Layer 3 of a small transformer language model trained on English Wikipedia (13 layers, counted from 0, width 128).
A neuron's activation on a vector x is SiLU(gate . x) times (in . x), where the dot is the dot product.
The model reads these tokens: "ort" "f" "ol" "i" "os" " of" " on" "l" "ine" " g" "ames" "." " Th" "at" " s" "ame" " year" "," " the" " first" " Le" "v"

The vector x that enters this layer's MLP at each token. A number n stands for n times 0.023.
0 "ort": 18 22 -6 -8 12 24 -26 -6 3 2 -27 7 -10 -11 -35 9 18 6 -23 2 3 -7 -4 -2 2 21 -15 12 -2 18 -5 3 -22 -4 -20 -5 -5 -2 -3 9 -4 36 45 -24 0 -17 26 2 -1 -12 10 33 -9 -36 -3 0 -10 -10 49 -25 -5 22 8 4 4 -20 44 -11 3 25 0 17 -9 12 -2 -2 -19 5 -3 11 11 -9 -4 5 -4 -16 -27 -12 7 -11 1 -5 -2 13 -2 12 -10 1 -17 1 -2 -4 13 1 -25 -8 -20 -20 -13 21 -12 -17 -13 16 9 -14 13 3 -19 0 9 27 7 -11 12 11 -5 13
1 "f": 17 -11 13 9 -12 36 -13 -13 -12 20 7 -16 -3 -15 14 -5 -7 10 2 -7 14 -6 3 -3 -15 -4 -6 13 6 0 0 -3 2 13 1 22 -6 -5 -16 -10 -34 -6 31 -4 -1 -28 -20 14 -6 -19 3 17 9 -6 -3 28 -4 5 30 7 -2 -9 -1 6 2 -13 -6 -1 3 7 -5 -1 -10 1 -5 -1 -32 -6 23 9 11 17 12 -5 10 -4 27 23 -6 23 11 12 -8 -5 4 -24 10 39 -17 -1 3 -7 -8 8 8 -38 -2 -16 1 20 16 14 -1 10 37 -13 17 20 41 2 59 11 -20 -1 -22 -5 -12 -10
2 "ol": 27 5 41 4 2 34 -11 -3 14 -8 -1 22 10 16 -28 -5 19 25 -2 -2 2 -3 2 -3 -7 8 -3 7 -3 39 21 8 -3 15 -33 -19 -6 26 -1 8 -14 20 22 0 -15 8 -19 -11 -8 -1 -11 39 4 -18 8 53 11 -6 36 -27 -18 4 -6 6 -19 3 -1 12 5 0 17 -8 21 12 0 -20 -23 -7 -19 11 -16 17 9 -38 0 18 3 21 12 25 -28 13 -14 9 5 22 -8 11 -1 -2 -14 10 20 -16 6 5 -33 -4 -13 11 -3 -3 7 16 -5 -12 11 26 -3 -24 24 -11 -1 27 13 1 -19 -5
3 "i": -22 -16 20 16 -3 2 3 -15 2 -10 -10 -12 8 0 5 6 -28 -26 -2 -19 7 -6 1 14 3 17 -3 4 -3 45 5 4 -8 13 -20 7 -4 -3 3 -7 -11 14 -6 13 -7 -5 24 7 -7 10 18 42 -1 -12 -16 17 -6 -18 44 3 2 -10 13 -18 -26 11 -24 28 -8 0 -6 -16 15 -8 2 22 11 7 9 -13 -12 -23 8 -17 9 24 0 11 5 20 -8 -12 -25 -15 -8 -20 3 -1 11 7 18 -2 24 1 -1 -1 -45 1 -4 0 -32 -25 -6 6 1 -15 -1 5 -8 20 42 6 -21 11 -11 4 -13 -9
4 "os": 10 17 11 -3 -20 13 -23 -7 -7 -16 -15 11 -6 -8 15 -13 -17 1 -3 -18 13 -8 3 0 -5 -17 8 1 -4 11 4 17 0 -3 -8 7 3 8 8 -6 -15 -2 25 21 10 -8 25 -16 1 -1 -1 54 4 -16 -1 33 14 -45 38 -30 0 4 29 -10 -1 -12 -24 -34 4 8 25 -11 25 0 10 -2 9 -10 -14 -10 17 -8 -17 -14 -22 8 1 18 30 -13 6 15 -9 15 13 -6 -27 -2 -2 -4 -6 -5 -1 -21 9 -30 -15 -5 2 6 -12 -5 -11 3 3 -9 13 -7 -26 -16 2 22 5 3 -4 24 -1 -3
5 " of": -17 22 4 5 -2 1 -3 7 2 -4 3 -18 10 6 7 40 2 0 15 -15 -12 7 -7 3 -10 1 1 -5 -8 39 6 1 -3 -6 -33 -25 -1 0 -15 -5 -4 15 -8 14 -3 -48 -4 -25 14 1 -10 23 4 -15 -6 4 8 6 58 -4 40 8 17 5 9 9 -5 -8 3 19 21 10 -10 -7 -20 -4 -1 10 -24 -25 5 -3 -5 4 7 -6 6 -14 -6 19 8 4 -7 -7 5 -2 -2 -4 -20 15 6 14 -8 3 3 -1 -16 0 5 -11 12 6 30 -11 12 3 -1 -49 -10 -26 -4 20 -4 -8 -24 0 1 -7
6 " on": -3 -1 11 13 10 9 -3 5 -6 33 1 15 -19 -22 6 12 -4 -46 13 3 9 9 24 5 -5 -3 8 -3 -4 7 6 -9 2 0 -12 -6 -10 6 0 6 22 4 11 18 -13 -38 6 5 29 16 15 4 3 4 2 -1 20 -7 55 6 22 -10 27 5 -4 -27 19 -10 5 14 -14 -18 -10 -16 -21 -38 17 -5 -25 0 20 7 -2 -9 -3 2 24 0 -2 -1 -7 26 6 16 -6 3 14 -34 -10 7 12 17 -15 3 -11 5 10 3 -1 8 -22 19 15 -12 8 3 -3 -37 18 -4 -1 5 -4 -17 -3 13 4 -6
7 "l": 39 3 8 -5 8 1 -5 -7 -5 -23 -4 17 -26 -23 -23 -1 -6 42 -12 1 -7 16 6 -15 -9 38 20 11 14 15 11 10 10 15 -4 -4 2 4 -1 -9 -11 1 -1 -16 -3 15 1 14 6 -10 -6 23 22 9 -1 16 -2 -2 43 10 8 -4 -1 13 18 24 17 6 12 -6 4 -12 -10 8 -13 5 36 -5 6 -3 -27 -20 -2 -2 15 -1 6 -18 2 28 -28 0 -15 6 1 18 -4 18 -4 1 -25 -15 16 3 24 -7 -31 -11 13 20 -15 9 12 14 43 -9 -6 28 15 8 -2 -13 19 -7 3 1 -3 1
8 "ine": -8 1 10 -9 3 16 2 -3 2 -20 -14 14 0 8 17 15 11 -7 2 -4 -2 -8 5 12 -14 -31 12 30 8 -2 -21 8 22 6 2 6 8 20 4 10 -17 31 -2 29 4 -9 17 4 24 12 1 4 19 -9 -1 -12 -16 -5 54 -16 5 -6 -7 3 3 -11 -18 6 5 10 -4 2 16 18 12 0 -7 10 -26 -16 -5 -25 -12 -22 16 -20 -17 -19 19 -2 -16 12 -4 6 -8 2 -10 30 18 12 2 1 -12 14 2 -3 23 23 23 13 -3 4 1 32 -7 20 -8 5 -19 9 6 -7 -10 -21 -8 -22 -7 -6
9 " g": 3 -21 -1 -3 3 20 -4 0 7 21 2 3 3 0 -2 -8 -12 2 -13 0 -10 -19 25 -7 -7 -12 24 -10 4 -28 0 -4 -4 10 -11 9 -4 16 1 -11 -9 2 -4 -7 0 19 3 11 3 -4 -5 73 18 3 -8 -6 -12 2 49 2 -13 3 -9 11 17 1 30 -17 -24 -11 -13 -13 4 3 -3 -3 -1 -9 -30 -7 18 2 3 -16 3 4 9 -4 11 11 -10 -21 33 2 25 14 -23 -12 -11 15 4 21 17 11 -6 -6 8 6 2 7 13 -20 22 14 9 -10 2 -25 12 -4 20 14 12 -9 3 -8 2 22
10 "ames": -14 -12 -28 -11 -22 22 13 -5 6 -9 -3 -5 5 -20 -2 -4 -21 -29 1 -1 25 -5 3 11 -1 23 -10 2 6 -9 12 -6 -24 -6 24 -28 4 22 14 8 -15 -11 -16 -4 1 14 -29 -7 -13 -1 8 -9 4 -20 7 17 -5 -23 35 -11 -6 -17 -4 12 -31 -17 -40 26 0 1 -4 -20 -15 -18 11 -7 9 -1 10 14 -22 -10 2 16 6 -26 -16 -5 -7 -19 -19 -2 -10 28 -17 21 20 -1 12 6 10 7 28 11 -6 -13 36 -12 8 21 -1 22 16 -22 6 9 12 3 -11 3 -7 -30 40 -35 3 -11 14 4
11 ".": -8 -3 -15 0 -10 34 5 9 -16 22 -2 -24 -9 10 2 10 1 8 -7 7 2 4 0 -5 0 36 -4 16 4 -2 9 -15 -21 -2 -7 -10 -3 -5 -6 -14 -3 -8 -20 -17 4 -3 1 19 -3 3 -20 6 5 -10 -3 -14 3 -15 71 8 13 4 2 9 12 10 -2 17 23 -13 22 2 31 -21 27 -9 -3 -4 -7 6 33 -10 16 -9 -24 12 8 -12 13 11 9 7 10 13 9 -7 -5 11 1 17 3 10 -9 -8 0 13 -4 -8 -9 -1 20 15 -19 14 7 -16 6 6 8 -12 -2 -3 -2 -19 10 16 2 -4
12 " Th": 5 -28 11 1 3 10 29 -13 10 13 -1 4 6 -4 -5 -15 -9 -23 9 26 -6 -11 6 -2 12 -13 1 -5 14 0 -24 -2 -8 0 17 -13 3 -20 -1 2 -6 6 22 -20 -7 4 12 -4 0 -3 -14 51 -9 -2 -2 7 -8 -8 53 -5 27 -7 -7 12 17 10 34 8 2 23 -9 -27 -9 16 4 -27 -2 8 -11 31 13 17 12 6 -17 -10 23 15 8 9 29 -16 -15 -12 8 4 -2 3 13 2 0 3 -24 -21 -17 4 -23 2 -1 10 -19 18 -11 18 -2 4 -12 -14 8 -20 -4 7 47 1 3 18 11 6
13 "at": -9 -3 3 17 2 5 -27 5 -18 1 28 -16 -23 -37 -17 -15 0 50 6 5 23 4 4 -2 -12 -2 3 28 -5 14 5 -27 9 20 -17 19 -2 11 2 -3 1 26 -12 -9 12 -15 5 -18 0 2 -13 17 -6 -5 2 -1 -2 -27 50 -19 4 10 -21 -16 1 16 35 -16 19 9 6 5 11 2 2 -8 7 9 14 -1 18 -5 -12 -11 7 -21 -10 -1 -4 10 -8 11 4 -23 0 9 -8 5 -13 -9 14 -10 9 -5 -11 -9 0 -19 -5 5 -27 32 19 18 -1 -6 24 -5 13 1 -8 3 29 -14 -5 0 -14 13
14 " s": -1 -3 5 -6 -10 1 11 -10 -13 15 3 12 0 -2 10 -16 2 9 0 3 13 -1 7 -11 5 44 13 -6 -1 7 4 7 16 7 25 -1 -3 8 6 -19 -36 -2 -20 26 9 19 -13 -4 -2 10 -11 45 -6 13 0 18 3 2 46 16 -5 17 10 25 -2 1 53 -4 -19 -3 -8 -2 21 1 3 16 4 -3 11 21 -11 32 -18 -15 1 21 11 5 4 -5 -14 11 15 -21 -8 12 -12 -9 -27 13 -5 -8 -21 6 -14 -14 9 18 1 17 17 7 -13 0 -21 -14 -7 4 0 -4 15 25 31 15 2 15 -7 -4
15 "ame": 10 -18 -21 5 -9 92 14 3 16 -23 8 10 2 1 -2 15 -7 -48 1 3 -13 -5 16 -13 -3 26 -11 3 5 3 4 -6 21 -7 10 -21 12 15 -4 7 -13 8 -1 11 22 -13 -6 1 17 -7 14 -14 8 18 -1 14 -6 -16 38 13 18 5 -14 -16 29 -11 3 31 -12 -4 -2 -6 -4 -8 13 1 -1 -3 6 19 17 0 1 -7 -2 -39 -13 -33 -13 -10 -22 -3 4 24 8 4 13 -18 12 -3 -7 -14 24 0 4 -4 17 10 -6 8 2 18 35 -17 -5 -26 2 12 0 7 21 -18 -10 -21 16 -10 -9 12
16 " year": 9 -13 -32 8 -2 32 47 9 16 15 -8 20 -16 -2 -12 21 29 4 -17 29 30 -2 4 0 20 29 -16 -7 1 -20 -9 -1 12 3 -32 -22 -1 -1 -5 2 -6 6 38 -7 16 -9 2 10 11 -1 7 14 8 1 9 -7 -1 -19 24 -16 17 21 1 -8 34 -18 48 24 23 -13 19 10 -5 13 18 14 5 -6 -12 -25 -2 4 32 14 -7 -2 -18 -3 -20 -6 -25 1 2 -24 -8 -3 9 -3 12 5 -9 -13 31 17 7 3 -2 8 -7 26 4 16 21 -2 -3 0 12 -12 -2 -35 -9 -6 18 -19 8 -8 7 -27
17 ",": -2 -6 -17 -1 -5 24 10 23 4 12 -1 4 13 19 -3 31 -15 1 -15 5 -5 -4 4 5 5 3 9 -20 1 4 0 -14 0 15 -15 -10 5 13 -3 -1 -1 -1 27 -23 5 4 26 24 -1 13 -19 12 -10 1 6 -29 19 5 56 -4 -20 22 4 10 14 -11 5 10 22 -15 0 -11 17 7 6 -1 4 5 22 -13 -18 -5 6 -10 7 1 26 0 26 24 8 -13 -7 8 -14 -12 -8 0 5 19 17 -7 -10 -15 2 8 -3 -21 11 26 9 8 1 14 -20 9 -9 -4 -2 0 11 -22 4 -8 -5 -7 8 6
18 " the": 10 -4 12 -1 0 -38 0 15 3 4 -6 -6 -11 8 -7 -6 -14 -13 -11 -3 -3 -3 13 4 -9 -30 20 0 -8 8 3 -5 7 -2 4 19 -2 -8 -4 5 1 -5 -14 6 18 -56 12 7 -1 -29 6 -10 1 15 -9 6 4 -8 57 7 8 19 -7 9 -3 -9 -13 5 7 22 11 -6 7 -3 -9 25 -12 0 -2 18 9 9 8 -11 -2 -1 12 5 -6 -20 0 -22 -12 -12 -17 -1 -15 -2 10 25 -4 9 -21 0 -11 24 -15 17 -15 4 0 0 18 -8 7 3 10 49 -8 -1 13 3 20 11 14 26 8 -3
19 " first": -11 25 -2 4 8 18 9 -4 18 -17 7 18 -27 17 23 -6 -6 3 -13 13 0 -3 2 -7 -14 4 5 -6 5 -30 23 -4 -19 -2 -2 -10 5 21 -7 24 -17 -1 8 -3 24 19 12 18 -4 22 4 4 8 -6 10 -8 -19 -10 48 31 -10 4 -11 -9 9 -25 3 -17 -11 11 -7 -7 -32 -19 14 13 18 6 -4 9 -4 -7 19 8 7 -8 23 -21 -30 5 3 -17 8 0 -11 -23 8 -20 -16 7 7 -6 12 1 -10 -13 9 35 -12 13 -7 -8 10 -16 -9 -12 9 20 2 17 -8 -35 14 -54 1 28 4 -10
20 " Le": 2 4 1 6 -6 -13 26 0 -3 -28 -16 -8 9 24 18 -19 0 6 10 25 0 4 1 4 5 25 -27 6 12 -2 -8 11 -8 -14 -18 8 1 13 -5 12 -16 -9 25 -33 -20 -6 4 -7 2 10 24 42 -15 -2 -6 -24 -5 1 35 -15 31 -19 0 5 -8 -19 2 -26 1 5 0 -36 0 9 13 -31 0 -2 -14 16 18 2 -22 5 -9 0 -4 -5 -9 6 -38 -5 -9 8 6 41 21 2 7 10 -9 7 6 -4 0 9 2 22 -4 5 4 8 40 18 -21 -6 20 46 -22 -30 0 -2 8 -8 -6 10 1 13
21 "v": 0 7 -3 5 -11 16 34 -7 10 29 -22 -5 -11 -5 7 -16 51 5 -36 6 3 -3 0 1 -8 14 -13 3 9 14 -2 -14 4 12 -25 -11 3 -19 5 0 -4 9 4 8 5 22 4 -16 -11 -10 -14 40 13 9 -12 8 -11 -5 32 12 -23 7 6 -5 10 13 -17 -5 -2 2 -7 -23 -9 9 -11 -7 -14 0 -6 1 13 27 -22 7 2 -29 9 16 16 -1 13 -8 -34 18 -13 3 -12 29 -7 -1 -25 25 -2 14 6 -20 25 10 1 36 5 -2 8 4 17 8 -22 15 3 0 17 16 -20 -21 13 -11 -3 20

Each question shows the input weights of one neuron of the MLP. A number n stands for n times 0.0063.

n192 gate: -9 -3 22 9 4 -9 26 4 -17 7 7 -10 -17 9 -11 19 23 31 -4 12 -41 -22 23 1 -52 25 -28 13 24 -22 -11 -21 12 -5 -5 -6 -13 -18 8 8 6 -12 13 3 10 20 -14 49 -8 -2 0 3 6 5 20 -9 11 -39 -11 1 -11 12 20 -20 30 -1 12 0 -10 34 21 19 -4 -11 -23 4 13 10 -3 6 20 -3 -4 -15 -15 21 -13 -6 6 -17 13 26 -11 -6 28 10 4 19 4 17 -9 -15 30 -8 11 0 3 -31 6 0 5 29 27 16 18 -1 -9 10 -1 -26 -7 -15 33 30 23 -14 5 16
n192 in: 13 14 -17 2 7 15 29 18 7 8 -17 9 -11 22 2 -6 24 -6 4 -1 -1 -41 -11 -11 22 2 17 23 -22 -14 20 -15 -14 27 -10 3 -16 14 16 13 8 -4 -11 -4 20 39 -43 39 -12 -14 -6 -9 25 13 -18 -7 -10 13 2 5 6 -16 -15 11 -12 -8 -5 3 30 -12 1 11 -17 12 -23 -23 -2 9 15 1 16 10 13 7 4 -9 5 -18 -8 -29 12 -1 -2 -21 11 -28 -15 -16 -33 -2 0 -17 8 -14 -13 3 30 17 18 -2 -6 16 -11 5 -25 -19 7 23 -4 -31 27 -11 -5 11 -18 -26 38 -15
Its two highest activations, in order, are on tokens 16 " year", 3 "i"

n86 gate: -25 -10 4 3 -15 -12 -27 -3 -16 10 10 0 5 -5 16 28 1 6 -18 -17 -20 6 21 -6 -15 -14 13 -14 -11 -14 -9 -3 -10 -36 8 12 -6 5 10 -9 -18 3 6 13 -5 -22 14 6 -11 -11 7 17 -1 5 -23 -4 26 -3 16 -9 -5 0 -11 15 -11 0 -29 -10 -21 -15 -14 20 10 -4 -5 -4 -7 19 -21 -2 11 23 -27 10 6 11 19 1 11 -10 14 47 -16 -24 -13 -15 9 -1 -38 -5 -1 20 16 5 9 11 -7 -32 8 9 -6 2 11 15 -15 12 3 -19 7 15 -19 5 17 0 2 16 -18 -9
n86 in: -15 5 7 -5 -17 -1 -28 20 11 -12 25 -1 -15 46 -12 -10 -10 1 32 -13 -28 6 -10 -18 9 14 16 -4 -24 5 -10 20 -3 -18 -6 4 2 -32 37 18 0 -21 -7 -15 11 21 4 -14 0 -4 12 0 -20 -12 -6 -3 7 -20 -13 -14 -15 -9 5 14 -2 0 17 -7 5 -16 -28 -18 -11 -5 12 20 -15 -15 -2 7 -2 12 0 -13 20 21 20 -9 7 -3 13 10 9 -26 7 -6 15 -13 1 2 11 18 -37 4 17 20 -5 2 1 29 7 29 -12 -5 20 7 -20 25 -3 4 -1 -9 8 9 26 -7 21 19
Its two highest activations, in order, are on tokens 16 " year", 15 "ame"

n140 gate: -17 22 14 23 8 16 -30 20 -38 15 -22 42 15 -8 5 26 -6 -7 5 -16 -15 13 -15 -14 -1 -18 26 -15 13 10 -5 9 28 44 -11 -37 38 35 -10 -5 -31 -8 27 -1 21 6 7 -31 1 4 -41 -33 15 10 10 20 32 14 15 7 -15 -17 44 15 5 -37 -23 31 45 -23 -19 -9 1 -12 -27 12 15 11 7 -36 -2 -28 0 20 25 19 -11 14 23 26 6 9 -15 28 -24 -23 -29 -12 -5 40 -17 -17 -9 -3 -19 10 -22 -10 27 17 30 -14 -7 10 18 5 -29 -1 23 -13 19 -5 24 -40 -28 -38 -9 -5
n140 in: 19 1 -38 6 -12 -14 -37 -13 18 6 35 10 25 16 -8 19 -30 -18 8 -26 -4 17 -5 -23 6 -14 35 20 14 -22 -41 15 -19 -4 2 -10 -4 -6 -7 12 -25 24 24 19 17 -20 4 -37 8 11 -24 -22 4 -13 2 26 19 -2 -12 16 1 0 8 -11 -14 10 -43 29 29 -22 -15 -14 26 -23 3 -8 13 24 -23 25 1 8 5 -8 28 30 -17 7 16 21 -13 30 -7 6 -8 -24 -38 -8 -5 -3 -36 -8 2 23 11 -7 -15 -2 -4 3 34 4 -38 -13 17 -2 -19 -15 16 -24 37 17 -1 -5 -17 -28 -5 1
On which token does it fire most? 20 " Le"

n315 gate: 11 -32 -39 -7 -17 -7 28 -15 -16 -42 15 -2 4 11 -32 -5 -17 -41 21 -28 17 -2 50 -41 28 14 19 4 -25 -18 13 -7 9 17 2 -12 -40 25 20 -2 10 -2 -2 10 1 10 -13 -41 9 -10 -2 -10 -9 26 33 4 -16 -9 -8 -4 29 -32 -15 -2 -8 28 5 -23 30 -11 7 -10 -15 -35 -30 -10 29 -36 -12 35 23 21 -24 27 1 14 5 -37 2 18 10 -15 -33 -12 1 -31 -25 -10 -11 8 10 -36 8 14 23 3 20 8 3 3 -31 -26 -22 -13 2 -7 19 -19 6 -36 -5 12 -18 8 -23 -10 -17 10
n315 in: -15 0 -7 -5 15 16 19 9 -1 4 -13 33 -7 18 -2 19 11 -5 30 8 -18 0 1 -3 -13 16 -27 -3 4 5 -36 -38 14 6 -22 12 -7 5 9 -11 17 0 -18 15 -12 22 -4 -42 -1 35 7 -13 -10 18 16 21 15 -18 14 25 -8 8 -14 -30 -23 -17 -21 -7 22 -11 -36 10 11 2 15 5 -20 -1 3 14 10 -2 -10 40 -19 -25 -19 -18 -29 0 -5 -25 -2 -3 -8 -20 -21 6 -14 6 27 0 -22 20 19 9 -6 24 32 -7 -10 -25 5 -2 17 -10 11 -13 -35 -26 8 20 -38 -17 19 -27 -17 8
On which token does it fire most? 15 "ame"

n132 gate: -7 5 -15 9 15 9 -25 8 10 -12 -12 12 -1 8 31 4 15 8 -1 18 -4 33 -21 -16 34 23 24 16 -2 -13 -18 32 -12 11 -13 4 2 21 15 -5 13 -13 -15 -10 -25 -24 -3 -17 -11 13 -5 -9 32 26 18 26 13 -3 -7 -1 -25 16 -40 34 6 1 21 -10 33 -24 15 9 -3 1 5 5 -8 -8 2 -13 -10 -2 -32 13 13 19 -9 -25 -13 5 -22 -1 -15 -9 -7 -10 4 -4 -18 8 -13 -3 5 -34 -1 -3 -22 3 -7 11 13 10 -1 2 -2 -7 -12 -1 3 -14 -25 19 -34 -20 8 22 16 20
n132 in: 15 11 3 11 -11 21 -2 24 17 16 -12 -12 -10 19 29 14 11 8 -7 5 -13 -13 -45 13 -4 24 -6 -13 1 13 27 -6 23 -12 -26 11 19 16 0 -3 -11 -9 -30 -23 -2 -7 16 2 5 12 0 10 8 5 -3 5 -5 33 -6 13 -11 10 -7 -9 13 -3 19 16 11 -7 -9 -4 -10 11 -2 18 -22 13 15 -17 -22 -53 -19 12 20 -4 8 5 25 5 -1 -5 3 -14 15 14 -19 0 14 -12 4 -18 -21 -5 -14 13 25 -2 18 9 -1 3 4 45 7 -10 5 31 -9 0 18 3 10 17 7 -20 2 -7
On which token does it fire most? 7 "l"

n285 gate: -13 1 22 -11 -16 0 -7 -5 -24 13 45 29 21 40 30 2 10 -18 6 -8 -19 5 15 1 12 -18 -14 -7 1 -17 2 11 -4 19 10 38 20 -19 -13 11 -15 -11 -17 1 -26 -17 -3 -30 6 16 -1 20 -20 0 6 -8 2 -2 -27 -2 -16 1 19 -9 51 -25 -30 2 -17 -4 -9 -8 5 16 8 -11 12 -42 -8 3 -10 -15 -2 0 -25 14 -15 -13 22 -5 10 -14 18 14 2 -2 3 0 5 -18 21 37 16 -13 6 23 17 0 -6 6 2 26 -22 -15 -7 2 13 14 -19 17 -10 -19 -1 8 -13 32 -25 -10
n285 in: 3 -31 4 2 0 0 -8 19 4 -12 -50 -7 12 -6 -5 0 8 1 -9 -16 2 -16 -10 -6 6 22 -8 -13 5 8 4 -8 -2 2 -10 -14 -36 10 -2 -19 4 5 9 -28 27 39 -3 22 -3 3 -21 -26 9 17 -45 12 -3 4 10 -2 12 20 -24 16 -28 28 13 -3 8 -12 3 16 -12 -14 -13 -3 2 21 24 -25 -16 9 -7 2 24 -27 19 7 -15 28 11 11 -15 19 -5 -1 13 -1 -16 6 -1 -24 -17 -7 -3 5 17 -14 12 3 12 -26 -7 37 -11 -2 -17 -24 0 -10 -15 11 -7 -3 -2 -18 7 6
On which token does it fire most? 18 " the"

n225 gate: 9 -8 -8 -6 2 -7 7 10 -18 -5 26 9 3 -5 -35 -2 -7 0 -4 9 -7 -1 -9 16 22 0 -25 -9 6 5 11 -24 -2 -13 4 2 25 -21 12 6 0 -19 6 9 15 -1 -24 -16 19 -12 12 13 7 16 5 5 9 -22 -46 38 -1 1 6 2 -9 2 2 14 27 -2 4 5 -13 11 21 -7 16 -12 17 -26 -16 14 -7 1 -20 11 3 9 -19 -19 -13 -5 15 11 1 -37 1 7 19 -5 5 -19 19 7 -8 -16 -14 19 1 -2 4 22 -24 24 -8 25 -28 -12 5 8 -14 -10 5 10 -16 0 -25 0
n225 in: 22 4 -30 14 10 -2 9 20 7 -19 9 -11 -2 -5 -27 -2 -16 4 2 25 19 -6 16 15 29 -6 -26 -5 15 15 14 -25 -9 -17 -17 -3 16 -6 12 6 2 -7 12 6 24 4 -10 -14 14 -5 1 10 16 17 14 3 -8 -14 -7 22 -1 27 4 -5 -8 -12 13 4 20 -33 3 -11 -12 7 2 -11 8 -22 2 -19 -28 17 -12 -8 2 5 -20 -16 5 -8 -7 -33 16 4 -6 -16 -6 -15 21 -19 -2 -8 -12 -1 -13 10 -5 0 19 25 16 24 2 4 12 -7 -22 -9 -4 -12 -10 -6 25 -7 -17 -4 -4 3
On which token does it fire most, and how strongly? 16 " year", at about 0.33

n52 gate: -7 -21 -25 -1 6 26 -33 13 24 -30 -15 31 -20 0 -3 -37 63 -3 -3 -17 6 0 -7 0 19 8 5 2 -30 -30 -28 19 -21 -17 10 6 -23 24 16 -7 53 31 6 -11 16 26 -29 6 19 4 19 -23 -46 -11 -28 10 -14 -35 -12 -6 6 24 -16 1 -19 -12 10 -9 -15 17 6 -7 -9 8 -51 -19 -2 9 -8 -13 -16 -5 40 14 14 -15 18 41 -17 -19 -4 42 17 -1 -8 -32 19 11 -47 7 17 25 16 20 7 20 -21 -14 20 0 -7 -29 -21 -7 -12 -1 44 3 -32 -13 -18 14 9 -18 8 16 11 -3
n52 in: -13 -5 -23 7 10 8 -12 -16 25 -9 4 21 -25 10 -1 -33 38 -3 -16 -10 20 13 1 -6 4 9 3 -10 -22 -9 -34 20 -21 -23 13 -19 -32 18 -4 -14 36 35 8 0 15 30 -10 -3 2 15 11 -11 -48 -12 -11 13 -11 -33 -7 -17 1 51 -9 5 -21 -31 35 7 -7 9 13 2 -16 18 -26 -6 6 20 -33 -17 -3 -1 21 2 28 11 -20 36 3 -19 -14 34 9 -4 -19 -23 18 21 -43 3 18 13 24 30 10 -3 -53 -9 -1 21 25 -13 12 -9 -22 -10 36 21 -30 1 -16 32 4 -38 24 12 23 -7
On which token does it fire most? 0 "ort"

n184 gate: 13 -4 -25 -9 12 -30 3 -13 20 -29 -11 -24 6 -12 2 14 9 -8 20 -10 3 -18 -20 -3 17 -29 8 3 23 -33 -4 14 7 9 -8 -14 -3 -12 -55 -3 4 4 1 -5 -23 10 -2 -23 -1 -15 49 -5 6 -13 7 -23 1 -11 -6 -6 21 -22 -9 -1 -8 -1 -15 -35 14 14 4 -8 24 7 -24 -24 2 -13 26 13 4 -25 -13 23 17 -12 6 -17 -34 12 -17 0 11 26 17 -39 15 -11 -5 10 -19 -30 -8 -18 5 0 10 -1 12 -24 2 34 13 23 14 40 6 -24 30 -13 16 -8 12 19 13 17 -20 4
n184 in: 15 -9 -34 18 -9 -23 -2 12 17 -18 -20 2 7 5 9 0 -2 9 -22 -15 14 -9 25 -25 12 10 -32 28 9 -6 19 -5 15 -1 10 19 18 -13 5 8 7 -22 -5 -6 33 23 19 0 27 0 -2 13 -7 14 15 5 42 -6 -2 4 -33 0 -2 -23 9 -21 4 12 -6 -27 -26 16 12 28 -3 18 -26 11 27 -16 -30 -18 -5 -19 20 -8 -25 -6 5 4 -2 -12 18 -5 -6 -26 -1 -13 -5 -6 27 -11 -12 -11 0 1 -17 6 1 -11 9 0 23 13 -18 -8 1 36 15 29 33 -28 -23 4 9 -2 -10 -14
On which token does it fire most? 11 "."

n286 gate: -10 -3 -15 -4 -9 8 -2 -3 2 -3 -3 -7 -4 1 5 -12 -3 -21 15 2 7 -16 -6 -25 15 -4 6 25 0 1 13 2 1 1 7 1 -19 -10 11 6 -2 21 -8 -5 3 6 -9 -10 9 11 0 -1 4 8 -19 9 16 8 8 4 0 -2 -10 -7 7 19 -6 12 2 -15 -10 -4 5 -9 -3 12 8 -14 1 3 -20 11 1 14 3 -11 -1 -6 -3 18 -3 -10 4 -7 6 -6 9 -9 4 -2 -2 9 -2 -15 6 -1 24 5 12 0 1 -3 6 -10 -23 13 1 10 1 -1 -11 9 -10 4 -3 -7 11 -12
n286 in: -12 4 -6 -7 -13 -6 -15 11 11 -13 6 11 9 6 10 14 -3 3 -1 1 1 -10 1 5 -17 7 -9 6 5 7 10 7 -8 0 17 6 -16 -9 -3 -2 1 -18 4 7 8 -14 17 6 -12 -6 0 2 -1 -15 -8 5 -15 -1 -14 -8 15 4 2 -16 -3 -6 0 -13 -7 -4 -17 -19 6 -1 -10 -15 3 -12 0 21 -5 7 -2 -1 -4 -6 -4 5 1 10 -2 -3 1 5 -2 0 -4 7 -9 -6 3 -9 20 -1 1 -3 -13 5 1 1 20 17 12 -2 10 -18 6 -1 -3 -1 -9 15 1 13 21 7 1 -5
On which token does it fire most? 15 "ame"

n361 gate: -12 -10 12 10 -24 -13 3 1 -6 20 -23 4 5 12 -23 -3 15 -3 -3 -10 -6 21 -10 -4 0 -7 -10 10 -15 15 -7 -9 14 6 -4 0 32 5 5 11 -2 -10 -1 -12 18 13 24 -15 3 -3 -17 -17 8 -7 -28 -1 -6 -7 13 -10 -6 2 12 -24 -29 2 8 -5 13 -6 6 5 -10 -3 10 41 8 -2 25 -5 4 11 22 -30 12 30 -24 7 13 12 20 11 10 -8 -17 28 13 24 -5 -5 12 17 -9 4 19 -21 7 14 -6 8 7 -27 26 10 9 4 10 26 -2 16 3 -11 -4 -3 2 14 15 18
n361 in: 7 -6 -13 -31 -11 -9 -17 7 9 35 10 10 -3 -4 -3 39 2 3 -16 -13 15 5 -6 3 5 -14 -3 -5 -36 2 23 -6 12 6 0 -10 37 6 3 3 -10 24 13 9 -12 8 6 11 15 12 5 18 -3 -29 -6 2 7 7 -12 19 2 -6 9 -13 -16 2 -10 9 1 -26 8 16 20 -8 42 8 -22 16 -36 6 0 10 5 -2 -13 20 10 -25 -14 -16 10 9 0 -17 -10 -9 -7 -7 5 6 -14 15 24 -12 12 6 9 -8 0 -17 0 5 -3 6 -12 -14 15 18 8 13 -8 12 -23 14 -14 19 -9 4
Its three highest activations, in order, are on tokens 12 " Th", 3 "i", 2 "ol"